Layer 5 of a small transformer language model trained on English Wikipedia (15 layers, counted from 0, width 96).
A neuron's activation on a vector x is GELU(weights . x), where the dot is the dot product.
The model reads these tokens: " c" "l" "os" "ed" " s" "et" "s" " is" " a" "v" "a" "il"

The vector x that enters this layer's MLP at each token. A number n stands for (n - 500) times 0.0064.
0 " c": 317 505 740 358 545 676 601 471 756 263 802 358 556 609 422 238 364 335 590 585 447 329 559 538 642 695 659 525 535 767 592 664 849 773 478 541 81 350 409 722 233 769 508 427 278 451 552 547 647 584 573 236 567 463 234 428 668 700 299 380 534 33 367 602 793 581 731 413 209 232 596 304 408 482 604 698 476 448 367 219 662 345 517 481 742 370 490 553 629 477 190 435 526 245 697 745
1 "l": 345 647 597 213 618 551 507 145 647 361 521 331 484 540 320 343 737 440 567 653 363 88 359 372 521 673 774 495 387 720 361 726 589 712 268 593 436 338 208 777 426 740 509 449 591 272 432 597 682 567 460 419 447 519 421 527 784 689 309 350 768 428 486 590 512 394 804 552 193 95 635 582 544 577 644 580 663 572 292 436 804 682 493 519 453 215 374 717 637 397 180 464 605 392 548 828
2 "os": 46 561 416 384 579 580 514 232 525 274 594 161 664 483 361 247 342 545 678 455 497 118 377 423 490 506 679 562 457 749 363 809 508 597 494 358 496 540 250 759 466 830 507 430 651 517 605 517 731 547 491 625 326 510 452 510 793 697 296 304 747 297 564 494 597 513 538 411 411 215 741 356 390 590 609 599 784 712 282 434 602 603 514 439 552 437 573 582 760 452 25 519 658 406 416 895
3 "ed": 38 620 638 263 460 668 550 269 592 433 514 232 642 720 270 209 634 323 439 630 324 176 413 491 534 405 629 480 432 692 350 779 495 708 586 475 455 205 525 816 269 780 447 582 445 410 549 518 691 544 626 661 442 404 256 382 670 586 248 554 729 506 429 372 484 354 687 346 495 266 789 553 383 592 717 648 687 592 311 319 578 601 405 535 573 359 491 610 787 428 104 502 727 488 555 880
4 " s": 201 527 553 335 661 578 530 333 617 537 680 181 595 598 304 56 485 571 643 588 336 100 493 373 485 682 548 681 434 715 344 882 653 650 426 518 389 393 290 830 348 883 533 674 449 488 485 465 684 473 590 498 456 415 347 405 747 691 266 501 873 219 501 514 597 522 664 419 393 223 587 497 252 558 515 491 574 464 245 402 681 466 639 442 366 395 639 567 646 468 295 504 581 378 388 889
5 "et": 122 525 456 224 372 571 571 323 454 532 557 230 731 563 377 366 534 667 563 367 313 293 417 434 494 556 581 443 316 702 547 765 641 727 523 439 437 233 230 791 391 741 609 524 465 404 567 591 513 566 596 684 306 583 354 423 690 736 189 621 670 359 722 609 598 527 682 542 225 179 662 496 363 597 656 630 829 606 342 294 659 620 236 573 537 332 536 662 695 343 152 576 454 192 441 960
6 "s": 145 605 505 174 474 769 538 286 547 548 583 179 558 603 316 184 597 561 569 492 304 72 415 536 607 531 708 691 441 610 344 822 510 633 481 426 475 516 358 709 390 726 660 510 592 467 499 559 648 704 594 586 603 404 357 582 677 638 192 348 729 318 533 624 585 386 707 385 343 210 584 645 315 702 662 528 672 580 394 268 619 610 372 483 284 163 552 593 651 452 202 603 640 352 257 911
7 " is": 182 475 699 252 511 544 425 293 530 331 671 141 599 680 339 215 373 557 614 603 275 142 447 475 616 520 509 524 281 685 786 607 586 668 361 417 509 347 456 718 277 862 593 503 382 524 579 467 834 750 650 532 458 403 323 584 695 659 302 413 859 448 427 624 522 472 737 413 345 101 685 408 324 536 685 575 557 450 326 378 710 520 331 484 574 273 598 659 636 443 251 562 695 462 351 854
8 " a": 331 598 572 127 415 675 507 304 629 473 619 229 606 551 393 48 457 554 491 645 166 204 501 510 505 637 568 507 419 865 556 729 610 693 489 490 552 288 520 786 368 609 413 648 307 298 404 508 848 630 579 587 335 382 278 538 612 719 211 481 842 356 505 540 588 607 657 361 419 225 702 472 256 509 672 574 534 314 521 304 761 549 623 444 522 237 693 719 567 344 304 358 591 403 445 842
9 "v": 241 462 712 281 547 622 658 372 640 328 683 337 549 621 295 171 356 520 736 647 334 68 508 306 549 544 747 443 381 790 446 616 524 576 433 499 703 484 389 635 473 702 320 515 341 417 492 536 589 618 608 626 452 335 423 617 687 657 184 384 710 383 579 517 586 619 655 282 395 210 583 544 502 472 646 576 509 570 246 274 633 877 449 590 560 132 403 721 684 347 220 742 687 315 349 900
10 "a": 250 622 506 250 329 559 525 304 511 328 620 330 682 537 316 84 514 403 565 514 313 222 389 342 483 458 695 610 511 656 406 673 477 614 440 384 457 511 265 931 418 533 493 509 445 394 516 671 859 531 618 693 401 554 275 560 669 745 209 247 825 448 633 608 581 496 699 300 344 225 656 551 273 508 695 571 571 491 346 283 670 750 578 546 581 257 646 698 621 334 340 543 765 365 392 884
11 "il": 275 523 608 321 418 593 572 286 634 267 627 233 804 599 417 228 591 514 708 634 226 222 500 535 536 576 666 393 414 757 493 739 451 546 362 426 513 416 453 813 559 604 231 377 391 359 482 513 687 509 500 905 371 509 256 389 715 678 152 383 680 526 390 561 383 499 802 318 474 231 601 633 280 650 724 866 604 610 381 287 615 613 596 378 638 446 440 622 591 366 132 526 703 271 473 835

Each question shows the input weights of one neuron of the MLP. A number n stands for (n - 500) times 0.0021.

n212: 393 588 593 562 373 498 547 473 476 483 457 552 448 516 461 471 293 472 432 464 486 346 516 489 471 600 730 468 586 474 407 504 455 381 459 457 480 497 626 702 441 363 622 631 591 515 457 509 368 564 348 411 369 631 441 528 473 666 618 442 551 556 549 394 449 359 485 455 303 511 483 533 515 552 488 548 471 484 575 326 681 560 565 685 433 527 593 674 445 563 743 522 433 479 527 146
On which token does it fire most, and how strongly? 10 "a", at about 1.2

n44: 520 476 628 606 631 468 393 602 655 490 563 526 454 572 576 701 614 503 709 372 493 280 464 464 340 397 397 331 814 529 373 432 504 479 340 504 549 417 557 690 528 484 702 624 558 437 667 484 590 541 450 599 466 482 360 648 494 485 364 277 307 472 451 511 624 347 451 380 630 558 612 466 693 392 522 391 673 507 556 507 683 528 400 494 461 526 486 425 234 220 568 439 414 658 474 454
Which token does this neuron like most? 1 "l"

n198: 260 382 581 633 616 439 634 448 663 624 422 535 420 628 674 571 499 559 421 433 327 604 617 570 403 511 634 511 414 447 699 422 378 354 397 374 389 442 477 602 330 250 558 684 585 916 556 393 431 511 688 435 420 380 748 582 411 509 426 420 706 383 415 548 396 327 281 411 507 448 565 521 493 598 459 546 440 443 340 660 650 469 348 476 573 471 462 642 368 541 683 661 416 538 529 352
Which token does this neuron like most? 7 " is"

n238: 647 542 650 504 377 212 539 433 435 402 573 410 338 497 551 397 503 550 495 595 440 609 361 613 554 556 528 591 783 426 483 517 542 550 523 503 695 496 356 454 506 277 415 673 564 506 533 412 437 376 638 573 721 423 410 427 275 521 608 490 568 618 598 367 403 597 360 340 434 452 680 386 539 470 586 334 476 382 714 474 487 684 565 552 349 499 578 498 313 541 401 638 459 450 532 540
Which token does this neuron like most? 10 "a"

n112: 260 377 373 498 508 436 522 581 816 608 438 590 380 289 402 588 635 405 313 647 463 577 626 561 485 425 391 676 542 364 382 682 446 404 403 486 432 440 568 570 332 631 458 657 482 662 384 405 374 798 262 169 521 479 694 420 433 535 450 511 708 369 379 482 492 467 525 371 496 411 550 650 597 501 421 604 627 651 635 613 521 585 315 436 445 632 609 447 688 452 567 389 448 761 639 386
On which token does it fire most, and how strongly? 3 "ed", at about 1.1

n152: 379 345 503 240 283 450 575 629 552 567 468 518 387 502 501 399 355 381 323 482 719 541 564 594 567 523 617 653 462 675 301 492 512 333 571 446 432 569 597 611 515 410 623 491 418 431 516 567 607 362 527 522 784 435 368 499 570 520 612 661 452 581 419 499 468 490 564 427 629 628 722 491 312 749 438 513 420 385 401 710 492 550 409 492 455 294 524 189 477 622 467 639 517 550 511 431
On which token does it fire most, and how strongly? 3 "ed", at about 1.8

n22: 333 410 506 546 461 497 682 597 656 438 570 611 286 552 292 534 586 623 436 552 630 446 678 466 468 759 390 604 437 597 443 475 411 534 417 480 390 378 489 500 493 319 608 570 488 416 701 590 286 364 509 558 560 562 621 537 483 596 490 697 470 451 644 503 528 551 337 634 443 374 582 663 436 603 395 434 420 379 240 453 607 399 497 192 509 614 422 425 485 437 433 740 460 732 462 413
On which token does it fire most, and how strongly? 4 " s", at about 1.4

n135: 549 348 737 366 575 588 474 400 342 605 416 363 484 431 581 538 544 279 636 486 585 617 627 426 717 545 509 600 570 379 395 580 505 348 480 492 429 343 557 615 514 484 298 703 619 468 519 562 734 291 493 540 523 496 562 439 519 404 357 549 371 614 391 577 438 608 619 435 496 481 382 238 639 468 431 694 543 483 686 495 523 524 382 369 526 575 474 564 674 377 633 449 314 461 493 386
Its two highest activations, in order, are on tokens 11 "il", 0 " c"

n244: 380 611 555 688 443 421 648 426 353 644 418 304 467 628 471 469 403 523 559 497 525 458 669 686 411 632 566 437 553 556 542 505 466 429 436 524 508 495 448 319 405 444 626 608 534 423 400 676 555 542 393 733 311 580 634 495 506 616 580 633 523 698 520 468 293 498 145 468 512 504 428 343 314 738 601 512 340 528 558 443 429 417 469 414 472 477 473 539 423 496 511 500 599 573 362 553
Which token does this neuron like most? 11 "il"

n153: 218 347 679 362 479 489 422 642 211 319 299 682 554 254 537 558 600 617 510 581 443 386 498 425 342 484 603 595 553 627 673 634 329 400 680 479 346 555 619 568 612 401 610 623 442 580 635 538 407 404 532 440 565 415 463 464 460 640 417 290 532 349 572 484 528 490 534 689 633 559 683 448 498 423 330 653 563 389 593 524 400 641 411 497 343 500 512 515 496 325 525 582 722 736 495 202
Its two highest activations, in order, are on tokens 10 "a", 2 "os"

n171: 499 444 611 457 467 608 399 427 628 543 328 336 484 232 703 336 473 534 468 436 471 759 384 520 469 282 330 532 398 663 649 411 860 348 598 520 452 482 341 256 570 487 536 580 675 678 564 531 541 604 433 579 426 444 593 388 380 293 361 466 807 555 461 587 591 479 406 525 474 300 456 302 812 372 599 521 592 549 606 564 368 515 397 463 649 636 444 348 659 696 588 437 206 481 443 667
Its three highest activations, in order, are on tokens 5 "et", 2 "os", 7 " is"

n9: 376 553 616 565 325 505 325 660 740 428 417 383 547 553 554 462 506 478 557 772 418 740 255 596 441 521 395 599 626 488 551 462 422 486 557 441 481 611 465 564 568 699 679 325 584 538 307 528 247 275 518 482 485 491 580 408 436 601 410 597 448 379 668 647 482 483 682 408 402 502 329 442 518 601 437 364 478 490 414 617 362 594 500 436 384 526 687 284 433 482 527 612 583 507 455 556
Its two highest activations, in order, are on tokens 4 " s", 6 "s"

n169: 554 558 638 415 569 504 469 498 500 536 689 596 559 665 558 484 425 520 514 476 651 433 498 364 495 553 651 495 434 579 361 659 395 451 320 509 554 637 761 539 429 439 637 692 430 508 768 543 478 455 485 530 444 675 380 463 504 520 544 412 217 468 337 547 534 412 477 493 394 523 352 484 603 540 443 510 331 379 684 540 475 277 565 407 751 540 418 335 556 373 280 403 611 520 329 552
Which token does this neuron like most? 0 " c"

n15: 394 439 425 406 374 419 302 598 410 634 555 775 694 443 392 585 326 442 470 482 435 656 566 427 412 448 605 658 507 473 400 707 408 369 575 608 452 528 615 422 387 551 480 615 783 551 601 694 432 480 431 306 590 637 442 683 565 493 437 460 424 388 588 549 361 438 408 528 491 577 774 638 589 469 484 623 514 677 591 574 647 284 403 319 333 427 424 529 531 508 226 361 608 385 480 367
Which token does this neuron like most? 2 "os"

n25: 204 355 540 444 555 600 330 664 608 450 438 438 474 354 381 482 527 412 682 736 682 730 398 595 412 524 534 478 513 603 439 572 541 542 346 509 532 572 585 508 683 323 519 582 807 599 622 590 404 415 340 486 374 466 427 407 456 390 612 586 483 503 484 412 516 342 412 525 580 358 532 453 606 438 709 448 770 478 490 330 292 504 664 483 567 596 432 530 660 302 359 390 586 675 613 285
Which token does this neuron like most? 2 "os"

n30: 609 669 488 415 476 567 535 538 440 569 459 479 655 472 453 549 515 414 547 477 391 486 447 504 473 401 485 461 667 468 469 525 657 515 401 503 662 427 432 456 580 509 534 506 484 520 438 555 459 638 461 316 364 512 574 523 477 553 461 456 512 485 477 509 508 461 560 513 540 446 411 462 566 435 498 419 440 621 635 459 390 394 530 567 622 517 399 454 574 493 481 443 367 544 532 524
Its two highest activations, in order, are on tokens 1 "l", 0 " c"

n160: 558 491 676 437 614 519 587 518 704 509 607 331 657 656 444 423 397 421 572 650 400 616 562 606 468 486 284 731 428 524 539 380 360 512 597 621 483 508 508 363 498 459 577 523 720 471 466 495 591 485 520 487 513 450 302 469 517 440 389 415 423 487 418 672 479 525 604 501 451 552 415 304 496 357 434 389 526 452 680 594 469 479 419 390 579 577 563 545 366 491 737 558 453 431 297 553
On which token does it fire most, and how strongly? 7 " is", at about 1.6

n89: 508 487 683 521 722 404 389 620 700 542 431 294 477 498 491 576 371 562 542 555 469 602 393 526 300 677 532 411 491 454 609 384 435 598 357 580 320 413 665 355 564 349 549 774 473 331 612 573 583 283 253 501 494 740 533 550 451 484 314 284 445 520 569 572 532 665 587 634 308 424 360 413 582 517 508 352 747 660 639 366 289 568 375 485 543 490 396 398 670 646 598 362 555 466 611 690
Its three highest activations, in order, are on tokens 0 " c", 1 "l", 5 "et"

n191: 423 436 577 219 207 596 506 443 414 535 566 655 560 593 630 625 472 693 327 582 391 590 512 588 517 401 657 605 387 500 584 530 509 675 659 413 359 691 498 464 471 424 603 644 559 564 672 565 523 459 510 333 636 366 487 411 573 666 337 521 595 373 370 486 480 296 387 446 680 569 605 472 344 590 344 530 546 326 367 552 419 365 562 398 501 494 316 472 450 499 709 485 599 552 491 381
Which token does this neuron like most? 6 "s"

n235: 695 507 539 738 534 448 640 604 651 507 257 492 381 466 563 373 494 459 572 337 452 535 384 680 555 305 329 561 429 723 522 622 559 366 442 416 340 507 596 553 625 489 565 492 570 383 558 577 395 551 541 506 442 624 510 401 445 538 465 693 536 350 540 618 294 682 478 454 134 436 484 416 733 404 539 376 603 286 356 366 386 452 331 556 294 661 477 543 604 479 679 640 530 679 354 788
Which token does this neuron like most? 5 "et"

n194: 682 384 474 464 389 518 335 500 396 498 446 421 656 571 427 887 374 430 436 406 355 632 420 615 375 347 665 650 618 515 543 403 470 398 602 442 526 563 496 560 386 579 530 510 323 499 411 620 652 530 514 646 384 347 586 391 370 587 436 596 407 614 369 618 406 478 651 407 687 508 498 646 431 571 477 579 368 427 493 533 287 369 589 520 602 446 469 513 556 502 442 343 523 636 444 660
Its two highest activations, in order, are on tokens 11 "il", 3 "ed"

n130: 473 358 592 616 423 432 467 366 530 531 545 406 630 485 703 508 231 347 535 574 625 529 417 530 564 498 597 543 574 755 391 517 396 507 636 587 466 696 583 661 460 296 579 442 480 507 486 372 586 297 698 674 458 604 394 431 561 436 545 562 607 533 457 455 439 549 653 551 553 594 349 488 544 428 770 681 353 553 635 506 553 236 609 382 482 631 226 404 440 421 320 595 234 432 267 387
On which token does it fire most, and how strongly? 11 "il", at about 3.6

n0: 606 557 539 662 449 393 326 730 483 418 248 544 514 389 625 423 465 499 389 576 350 568 482 452 525 632 332 492 549 647 400 568 788 514 531 612 693 499 559 659 448 605 538 450 483 525 397 422 500 303 645 478 674 594 470 490 347 588 469 420 346 505 759 573 559 751 529 460 425 540 657 387 443 448 589 375 663 300 349 345 602 609 408 316 529 528 645 314 403 497 463 496 460 631 406 359
Its two highest activations, in order, are on tokens 8 " a", 0 " c"

n255: 482 601 469 505 588 312 506 622 647 401 583 497 550 507 635 498 413 585 569 524 689 584 603 608 396 521 341 594 537 500 627 441 398 379 460 500 414 470 558 417 417 562 449 522 334 328 767 669 370 318 774 493 470 721 430 567 517 384 403 383 404 524 337 651 467 629 481 444 348 412 383 494 632 451 772 433 463 573 454 511 577 703 393 351 494 473 442 447 510 512 437 485 318 491 532 439
On which token does it fire most, and how strongly? 0 " c", at about 1.8

n163: 659 399 511 523 714 473 432 436 522 469 569 488 421 577 474 585 574 606 307 498 468 455 530 423 517 369 492 433 392 470 574 538 576 585 563 631 470 368 503 392 506 484 606 390 576 526 421 474 474 679 420 264 456 409 638 502 586 485 636 475 450 513 517 644 646 565 653 604 713 621 460 393 406 479 546 243 460 477 385 438 520 633 539 469 225 528 332 557 547 279 638 441 328 506 433 712
Which token does this neuron like most? 1 "l"

n156: 482 393 616 569 544 473 595 426 451 520 575 470 448 466 446 394 267 313 540 395 398 438 464 426 661 317 484 475 716 399 609 446 348 176 506 543 482 594 551 699 372 353 409 530 668 727 390 341 542 503 611 429 493 479 381 566 549 632 764 336 620 707 231 501 628 450 465 441 558 537 367 344 636 522 632 552 554 639 461 436 702 559 609 518 391 551 337 583 490 476 808 575 463 423 380 394
Which token does this neuron like most? 10 "a"

n71: 492 436 629 545 528 555 599 587 570 531 434 599 518 632 552 570 440 362 502 500 440 533 523 427 500 562 512 383 453 417 409 696 604 467 390 540 508 260 638 350 624 439 422 501 674 496 690 395 469 431 489 633 449 630 412 671 568 492 507 324 549 408 469 469 482 357 503 465 559 280 562 337 641 477 446 456 549 667 586 485 415 504 385 483 576 478 641 515 523 411 449 598 430 625 372 246
Which token does this neuron like most? 3 "ed"

n90: 412 665 721 297 467 543 492 586 244 601 427 433 546 371 539 622 551 521 433 430 609 716 448 635 333 401 708 475 344 570 539 442 393 480 612 624 416 601 546 426 267 450 468 548 220 584 504 814 432 487 523 357 429 452 354 711 603 413 400 406 561 525 409 368 653 285 566 385 541 569 552 299 599 750 419 405 477 539 410 616 420 487 533 452 524 425 517 382 622 370 604 497 637 551 653 600
Its three highest activations, in order, are on tokens 3 "ed", 0 " c", 10 "a"

n177: 485 435 487 477 268 559 496 379 399 404 600 509 458 666 578 383 565 448 514 625 434 551 523 530 384 564 566 564 458 355 582 525 325 462 683 480 234 627 606 536 601 323 522 432 492 451 342 734 518 508 523 720 635 399 719 223 466 591 599 499 472 500 444 407 364 498 242 560 642 475 572 583 454 692 589 538 373 452 382 440 352 504 602 666 610 364 395 599 384 541 546 492 648 502 351 389
Which token does this neuron like most? 11 "il"

n199: 233 392 429 630 488 213 485 698 650 527 495 430 363 487 349 541 562 474 529 552 477 556 591 703 314 674 620 694 480 510 513 631 292 380 281 434 306 546 600 504 481 572 613 495 369 282 512 469 548 440 601 468 675 382 607 632 427 516 469 508 505 559 507 432 523 474 398 712 526 563 366 410 464 611 573 387 545 718 638 495 262 392 492 631 494 400 265 379 688 614 501 410 671 408 633 555
On which token does it fire most, and how strongly? 6 "s", at about 0.22

n154: 453 493 652 517 551 613 599 598 558 382 707 399 520 650 628 437 351 562 518 382 481 706 500 506 239 455 481 579 443 628 443 388 577 268 626 553 445 525 588 527 418 500 367 377 344 506 410 584 572 161 541 662 583 489 406 375 556 369 430 505 485 556 630 501 496 475 601 648 515 581 499 447 665 533 429 516 336 514 351 791 468 576 574 401 550 432 463 478 281 520 561 494 407 449 359 670
Its two highest activations, in order, are on tokens 11 "il", 9 "v"

n180: 352 467 604 396 508 382 651 407 630 531 278 337 332 229 616 601 592 403 437 462 554 634 597 397 410 489 415 424 616 570 574 691 445 649 379 296 463 472 450 415 516 452 688 349 392 662 626 378 557 265 517 644 506 359 398 407 473 632 547 478 583 477 497 590 494 477 661 617 572 446 677 620 430 282 568 487 540 489 518 547 290 602 596 627 338 537 523 499 609 649 609 533 531 575 397 336
Which token does this neuron like most? 3 "ed"

n187: 627 462 375 318 529 430 463 315 585 542 543 519 545 282 452 492 495 312 773 503 768 482 530 616 490 477 709 409 581 536 509 343 279 471 429 535 538 584 555 688 420 570 558 384 352 447 485 397 585 429 340 428 509 435 425 481 590 630 447 429 510 466 517 679 476 420 648 548 490 593 718 467 484 416 435 524 793 620 532 521 440 453 531 544 618 573 539 406 425 686 533 552 370 590 235 223
Its three highest activations, in order, are on tokens 2 "os", 1 "l", 11 "il"